Layer 3 of a small transformer language model trained on English Wikipedia (10 layers, counted from 0, width 64). Numbers have three digits each and are written without spaces.
A neuron's activation on a vector x is SiLU(gate . x) times (in . x), where the dot is the dot product.

Input weights of the MLP neurons that the questions are about. A number n stands for (n - 500) times 0.0025.
n1 gate: 476405548411564694429691621558571402499590206264692714413592578544479543438465432490696223667927566356376478343392327540419379533591476329261631626740655293528714426375397571524859448560296510
n2 gate: 552265469346408504362642360658330358669405488567446573504461352516330525397548499433441318548447431485433688665325520432629553565635647638719557695555502676444557525622377558444480560426457765
n19 gate: 111563671641551570845658665255467533641357752743674489581410547768486374532284521574301405635545633297451718453197399595610484745726355425432461477808510772641476355459701539532587749545622446
n32 gate: 485633426478392508471296444243448446310197353349471736479601632433101626618553408395543324584477494726495420527296816463535946785471604320615598470429213659359393491521312573613437416493496403
n33 gate: 462486657412483276623164500497657583654517548776314298379126501469830769469434393736440529770453569570578497368538450638646454526757502584237716165426567539435798426691513333423424279423395576
n38 gate: 546548561621362666591546338588588410519471550444548670723399527411627337734541309717306500640378386271425504455530462595423324687680686534370574419382737463592409373519610558589729250455562169
n45 gate: 337394491554117391731692532368417474318652438472558786467384284574687577622484700620473377446381521583654585241446741445515715475416431040555596307467564591611231701414473640338402508478657371
n53 gate: 368620479597449462327627550650487351246619570410611533435293578670488447621384449623526645582497406444536427515445596409503197281440512615308457415564580394680639507596804392416575609464401590
n58 gate: 759833748611639390598491489694376445644308635555415646490731444490520648475664271215358564479601516451363561861492509571719753465475197303439770571687495539603449656543396401440523449479436287
n65 gate: 832460782157570780554474847424611690438251223621428488543377169408209430651634267529509297838492478752397356684423629548323567476661416640481523295650605380631561485363366263412561539619521511
n66 gate: 542655729628526514557467607381687600537498741615583404581200388512528643409605380646232404525431443568255318515738620555496418540400286396316486489575778477593469584395495581425739288468538385
n70 gate: 428506823622355250623688629504681501498541404414346244669520454726470534424508554507351246415539486439148480473430459513616405394496591397496470466724631481663574503634462735457304451501487306
n78 gate: 299461498425668633171366562371445432644304375559559675497453556216425410576405616676644408654695583570348306340419422433693513480387702607429412589474566364410624332346570532480732882422458380
n79 gate: 553339590693498409327561536577377437554505471219284461543502664558576440432681478708601576410433340276390348384457252715358616438645450516512486770571666562564580458544527770429396698241516683
n88 gate: 417440546596369565550580690654292395566254671470477492536693367670447631464244286601538542556630594483330228185348528649770497495592548491339286586610655617701430499613544343362673619483793695
n99 gate: 467574388633434518525400499197467228670534593498674726579406602494639556524539383368502413361334437523359349507523563340473472278693457113496393355467491325387489506212392509496646499628545365
n100 gate: 310509576570397467478318621450485505575606432529330694373448349377515740626773377523643443604341462452300632603597782259471688419277547326235364421304440623720616492058277721725553572428547412
n103 gate: 583569477525640279573535680545343327422532461713443773791564583450292558574754247194818731420483711726424569306248702439748465314578713403571279743379594416327519392561405574562911453641600375
n108 gate: 432464503566580588550620479547753335495217789500433511330595372436595389625352497472621662562403648442508543374483399532517414520523329539359341897672579586540443466726428845546455381418746644
n110 gate: 718320448182470574368339633509344551539466508411467722404705269375674589678528354501549223471550307466550409598345704513511428300470529557433176489511580444666722470460484352686419701473499276
n119 gate: 216677499763086470647564361404664482400530632356690742582485532438437646360477477508544405369337371804636606336518547431651523459466549522340522679582497675702483485776413639482951451409706731
n120 gate: 393661800377710615656625869671592365632506452484395573161622584444453724380591451684052431405661541702202451710864439404629587334352413714426784497323515541603444652342266332332402205481328494
n132 gate: 388544492401406492627362535541555386400601463381438301665618421546518667387576588473458514443470671466334485471530667478358394543331424700448324615386525345506311470534471344520658409479516436
n140 gate: 676564670224546453645762471413192554573436733403565263409560421639679608610439489601677668575344509315546608330451234478548461181380358827581541509685560371609633516621677409601448748469452485
n144 gate: 496514525493204388611652272352436319510515382508391638485306658466479287357418430528647735526467564758504567200428493470492298400320525347509489370190890518701624720413413694360618428536646502
n147 gate: 806739486335593382486527681432369341266570539391408878449525483454483525540805303435537661624494475503637247533413672552483647696363263805361781537746167697583551695426449721837670664435041405
n154 gate: 571488435422515270391497389419272419417554485577399639424553638584555577657414474472549944591364512411428706392271414784461537263557784648314374686375624442321505486510649616738588670366427588
n176 gate: 602720442563440349382391427350582481669528514495359466345642644430327559322533452525221458559401743431575643429365579566779602403449441497603685441494359416522567758531504331575459580533276368
n180 gate: 549382461648482536567416389562704459345479490525163806350622495402607625515493356623469603403599483514536587300353516414565479633680510475084385676348561548704498630680393439540553424555436372
n185 gate: 588428758739439614601476453395496597666314392553379232454697329498409367592268469757554353459521720295384499326370523414497505434758548627402227714609607512417567406597693553364522229566685285
n188 gate: 782612727522652386285420618097918537488416527783547521222354574387535634453395217494338225684321641187512742531478498519198576569223481323539661450314311681402478430678531429810372375585573448
n1 in: 615606684378709540488267394568488587634443599504503717449499610481478399347457532371508619682583485341609642439462441376696468407428174556477396442454474473405649281506525605752480371689502694
n2 in: 581671582463604406778580500472629662489636722507555486454426466541633483477865607308478415659438654575475480796735452612570502552480687595435405465561425728445540445441585500468551541554484606
n19 in: 232377507903568549486636520619429933681635445632505588628271845429500662503339611490309367383570580254511737815520500504577769420638339464491630674659385596543584531735529366393476562609495706
n32 in: 745465536480480711527633613216547565356474475556544557577611549766125566696599698365600516648452304548606549501490354286640559660582430617551556799588350618536523831747433307399451476439433513
n33 in: 448342628457395666597593527652480487444593350500561431578213619356587702366567566551363664737550625778590701423365558328311455531700404393514428417139188728480419751338419631417607517537376396
n38 in: 579450586751477834645679226307248504465681533401508234564545300226481539483729691544538568380615608370638576592435412627397310669719389414672543309590582442560548594599455524230516478768711310
n45 in: 210296608476672455584504606317491380249668756491589579536691446566424427382784446311448484711383377384747294317448625325497648434519472455832661561425567403630322559421414504505794557437581560
n53 in: 581446601513453496540326387431395609361222490599376313455562549398569610513546610529467309527300496481445366504632434460457617696352554459459369370591440370583656322530329530422360320486599397
n58 in: 526518501541469443571334534603851360552513483514393479523673628430630627325430265315297456599378443634447542369319430557590339370657397541248370244327448568793319639542475440634820494382665421
n65 in: 600633744408613356346493730590460555525470324365328566628415350603031349569418588336530681696457575661359691433564577466581647662619594467600259359574363619594368531403390350320573520466526649
n66 in: 478655256551393606742454659395452381586370612570441480482534590649696872414478482588640393428457369413598324502505594655348699653491214465198641491388548787702670408225534435663613580478446461
n70 in: 473598638560780671729492485650412437510507651329376615419449452308551525638737452639455730590418451583667431501467626530615486501336353455450371643381109603397316579632652552290179322515494475
n78 in: 670402478170669472297373504469352577574380420456581437490523394339425505501473553396509559367658548480484616366276341460561539337359665692590468487415603598380487487613514594665515563577534448
n79 in: 485538531684398536413509532517638456466557521419576529574572659514528471462548496512227529639380646327541390588655367554192619639575632606551342586648372255752290600169434620724349341585384605
n88 in: 630445495665411525363455406407478606735760839448432541667728558525550509319530401339587464483322506380692717565556503428424349510349567439700367481409448309509591471531593648482320472710685616
n99 in: 639519654450651419511466220613479523633398332591665473339522465545690479503433833380436606441541406386628707363497576546624575579573477594604371513730388727508454547673389393345702349387537588
n100 in: 318410837362524595486331617339520579591520806382540574400130381429545471726521317505360490254599279579658657478234500169429362390653503742565379314624313508781412734475375418569719764574452381
n103 in: 274531560637807548498391592698650361644388432275576482484298715426641450657418621505455639528731810739540554514506392517334394551360523624581756523661426610592281727472541325389605344671379558
n108 in: 444579579434524535806725337509480418324715490450480756463419512697439386693614402537433507429413591762253599449512443435528559555443530653585272714497301227543540543527710681607482355487372538
n110 in: 789423319387366477446517544482277312416634479439702735599568672643326396637376416538624768425578451608614444550475524833530391409381712389352458653452647475420624467396487825378725583462653566
n119 in: 604443678459582388430671596539723586502581568614487425444637393747384638659602863510419346635401491431508387719628430443651617536563654345552276558516661787450486508489325481290317543587456569
n120 in: 590438686525482666477569567759810541610332452550758550333639632639366498498446728524417398541360552463401590223345431665622405798950655797661251796620729583697375508461649517321447396734405613
n132 in: 577668559562511670324548440596618497526448343223662385282519527714465842784621610236600451666550233586886568576464833638669689821337429432359591438315484663679526580340319581444434473719472589
n140 in: 363593417436586689584530583428434597485581443659668562704172585437597704410582540324446462493636623507421704469474588345427528613514421480154489460663269443504635812622505418417676491419509434
n144 in: 464542699295548328315554414341343407573267609543455155396406467444601433685417642577326611378265461424678922442409542362336566502666320675658430392510463565547387472341468449700606565444545545
n147 in: 315584316636445417398682433266677082571388454521562476391299899605575475241695451476497519511471602409488486377568710432508515479479426572164563562446383406571497668366273543623599595703181559
n154 in: 263378554379530267427613547613584282455534343474284490530413584512386337610384565474562681482324221520655508309449348717477326586542516320585358489284436496498576482585352535649607450431576566
n176 in: 537390453536715598255378345539427674514603337478481543654614420526343673365562607327502459543533430587411525583454420646400606668403523503549358656543624534473407604502484576521485442577734478
n180 in: 358696349625488470374535392427444564524547679381409393637757395284522714251738504495595610465623438425620410477624515452615541601452600770428578767349372535661331443643335668667283455482373287
n185 in: 528463430543607504682540717413276583465362368441290407542587460414469429605410413759516469481504540516403500491331541470512495312275396403438600511483718526490404449600822437301481485357596380
n188 in: 671449564412392504472343716389868578120479556467627551194476700447629414571349699557303191594631434499381458588622427347417558600442504460474580723373521601428431390699485752797344349478529450

Each question shows a token from some text and the vector x that enters the MLP there. A number n stands for (n - 500) times 0.0036.

"The": 583348462487553503546620337630622701457498724531466419520464445408323478518391364490405395439539521578581544481391438600481583481390625604221711507440418514473490514198688632501377472414453547
The neuron with the highest activation: n99

"ed,": 638381556534673459553460338502589666432491819442529436515302389424418259452451588396450603387471489538376413390525421582592411629502604515263527358449415585485578419174438553441460451473532448
Which neuron fires most, and how strongly? n38, at about 0.5

"ED": 647322387606551585514582454536660609413448479263346555615548575281275425546443446432538590333486316430429514503512630526444493282458558399299518433468418536406530639280569352655417496515509693
Which two neurons fire most, strongest first? n110, n154

":": 549311421618524454591535508577539612412431697381512525559510409490256551508363521365329524508398371444387333329350534486580577523440694443271649319400315589549597445222477510538417516496536524
The neuron with the highest activation: n45

"ir": 617500443460737529562546303651383729519412574558543486433526473418221295184483654457338767540480591513532540351442461404337596431521523413417490579499451672324507584292637426698477348558413666
The neuron with the highest activation: n176

" A;": 494526486591502451527566360803387710439380608389588586587524589378288627386339562427459376356318374540499380312483452460434373498423668248341497321609368478555507601344530383448442498388508664
Which two neurons fire most, strongest first? n53, n88

" 50": 656352319651504379603646446710625608467475598401560618537496475258360423546487549302317526356483477558586444467441536467537408326421512512331468489466337534407566505215522421563277629562681503
Which neuron fires most, and how strongly? n110, at about 0.75

" Alexander": 589354379618577548683579463608657643482563486470570425595534558407259347278493568447468650364473368550534481498450589453393549331497570440258513572528442561501571580183530473442340539522517693
The three highest activations, in order: n79, n188, n78

" 25": 671330380638431420572624431584685582498525552383550631522490489276359331559449542338283657374477508480573367421395526417509465303555589509351510445491353525429507503231553355517264470586619621
The three highest activations, in order: n66, n140, n132

" prevent": 541070473479773465528461403582513670385478626436504488533625521353284237198486589475363526500414505554543502409454502421659460479506537439359673458366397548492478577213617396546449429636396674
The neuron with the highest activation: n176

"y": 610585496547571596541632362524514665413474568401407300381358503349318326293444653383378646408526465458556505481542433412508546452437538458277529507583479519506583387136592321532370485491445560
Which two neurons fire most, strongest first? n45, n110

" 8": 637172329723604443586590300547701568502528637420471571477521536299324447496469444385391519374348489424555384362379548447482524321500544411357455428553376491369575483323484339604261525428618588
The neuron with the highest activation: n132

"1": 612294521732444498611653322686539618431399596415579525629457553390299438538449581428475488409497347472500353421361465445425468216438625447308484580506438474452563504280531376572282574463725502
The neuron with the highest activation: n110

" FRA": 694414482606648518593546523568715678478480456356421589646559545386300411507407475432578428385420230450482438410403662499415606362491536410273612468467417552442564493283636374518424527539569717
The neuron with the highest activation: n65

"ad": 460338515581515487622489473622577613353431554431486459456522462270312463388568603457350597463492350547535498459536533503500481315505615276403550614500373547441585576050602490595340696453540682
The neuron with the highest activation: n79

"el.": 588371367505803572681585507572565597467468823387683524581351624323259560407472578452401512538392446550388435359413442552529424485469522500273421505462445574353584519272380522420415404414405460
The neuron with the highest activation: n120

"af": 586287377673538548591514469534508678454409496296420385543458457312281458259496574459278633450534394530588499531509508539410381329521592296429566598417370581401676705198633425652396492405529692
Which neuron fires most, and how strongly? n79, at about 0.67

"qu": 638358461694453557521463543619591658440408535390480468510503518312378330263578649411488611431396349489627418453445428464523378397574465443392547621452357505489541716082529390631346647467580496
The neuron with the highest activation: n79

"\n": 569589399599698472487631496670572712305317662349605461655452681381333554554488453492577498337444418562368374408360683622483357369396605323517601254636525454419541462310607311378447586363422637
Which neuron fires most, and how strongly? n188, at about 0.57

"A": 742386442574576456588595400467719666425507586462530526437526480304249386408403522398443355318376363445508469400416486425453599385441628329314519606480560578473528544335684400655354422291562541
The neuron with the highest activation: n188

" |": 578504418613509583543624572649516751493491694469603560524495481514233446475477506471445443372462470522479387354366449449524459484505628429152551395543275500488549525424573459528451515474634596
The neuron with the highest activation: n19

" L": 603461522679428587544432446609763660479489522392446384469555506331353461345425579375485459407397338490492303348272460490556446334481558297362571430483462513546501477187719434552405743392530549
Which neuron fires most, and how strongly? n108, at about 0.48

"====": 706578466711537288603624600633476700387599718401613603615603457277221551406464397427339500495492404554488500477434447559463397371389609539361630472534420268498458434371500649430551391293532574
The neuron with the highest activation: n58

"s===": 702564458741518406560543524659590633363523827422565599654537412271233473350417377426361587491454407545534478513372395522448509375416608566339676493543345427516576459349484598398607322500482466
Which neuron fires most, and how strongly? n58, at about 2.3

" 17": 632252415773566407506524374599662594522593602380483465505519451328324373534436515320374579467433436517559257393391518420527523304464566482334420437548363510352498447345504377467245578589509636
The three highest activations, in order: n66, n140, n144

" that": 584237638560656501629539346597506639365360789343683520573586462398366399305509551461373498486478583443460433549503396562521541545461512494220546524409494336463478511224451428462475446481372598
The neuron with the highest activation: n120

" ": 709319511657540438712528383650658656438458551407573428585370564281368551362465516415399498514424515668480309336391410501652476348564588379423582309436384491366552551308505350525400621287629685
Which neuron fires most, and how strongly? n33, at about 2.6

" É": 683375468691562337709599447453677645453563477412536503476589511288229406305452538456534559343447348441510421427418446428489583497543554451422455506385486677429547556205759486589418638402608646
The neuron with the highest activation: n140

"-": 585422427497505505665653414659653600417510573456500415518472509479248429562411479492398451395392374490467311354362313372517524402562547589402634480389244546513634474116489356471445390450521494
The neuron with the highest activation: n120

" 1": 695343549737516556553621422571656620480490690381637630502515429267348402489426486273414560439316434500533478385444427468475509335459537419315445528496455437490551502293454329585260544471644571
The neuron with the highest activation: n147

"el": 543490637608417512650501499591583650406470542383318314384555614384300395375503604452403518428450423512526345434370591421507423392531553427351506557529459589468513580039579433639398659570489599
Which two neurons fire most, strongest first? n100, n79

" r": 619282361531576459652398277610549751497511547392433405434392397352331439238408559287543396453441502621717485371233394448656517390553523445443594436420417555429468572290758482645362469530458522
The neuron with the highest activation: n176

" 6": 652236408761607446574624348589650577482545568368501572491454564400324436501378498337416635393381502485538336375376452442482509317485537531358454348545399431363579527314468326638228622464649567
The neuron with the highest activation: n154

" Ac": 676412470736366467602521411629662694418558522485503430460504396361287352371468481481537533392521252512521466369412426468586529343466554375438609710505445448415600546147746387607426606445518468
Which neuron fires most, and how strongly? n185, at about 0.41

"é": 583440566703536484665584478445650636398454534416494452444576492325296378432444635494462610413540294453413432461446434381440530316472540424348531537432432645492473539061610370592462541522420575
Which neuron fires most, and how strongly? n100, at about 0.45

" Prot": 546200440558454372489497411644650671406517577452483490466465576353191436294456417474500449393491376571675463595410373531618494518537514537394658500398438524473532463175844485493401638418496581
Which two neurons fire most, strongest first? n99, n140

" the": 579422501527519489440620382640578639470431761480493447515492442422300404486458372499349431426531499526603527452398447608482498494406576530215712472368466545479444558177685561458332463473476571
Which neuron fires most, and how strongly? n99, at about 0.51

"rib": 637210462610824520410583439524577729434357640494464357516582594374299327362542674351468781425585431543449459376505492554470401293538520440493551792335443279489583589299729380627568373528507595
The three highest activations, in order: n154, n103, n78

" of": 638376542745729354611493296582598678365430718535479452419534384539360410499502491458500475481430492657514405490498492500524354519487656490276430520351441626626587380189590448579438536529310454
Which neuron fires most, and how strongly? n180, at about 0.72

" ===": 599485434671694457623541504706575720300506864414688603637577401266287490345352474373380522483457447619434478488362408610375560441437575579379669413486358456459635526383533538429546322471485552
Which two neurons fire most, strongest first? n58, n144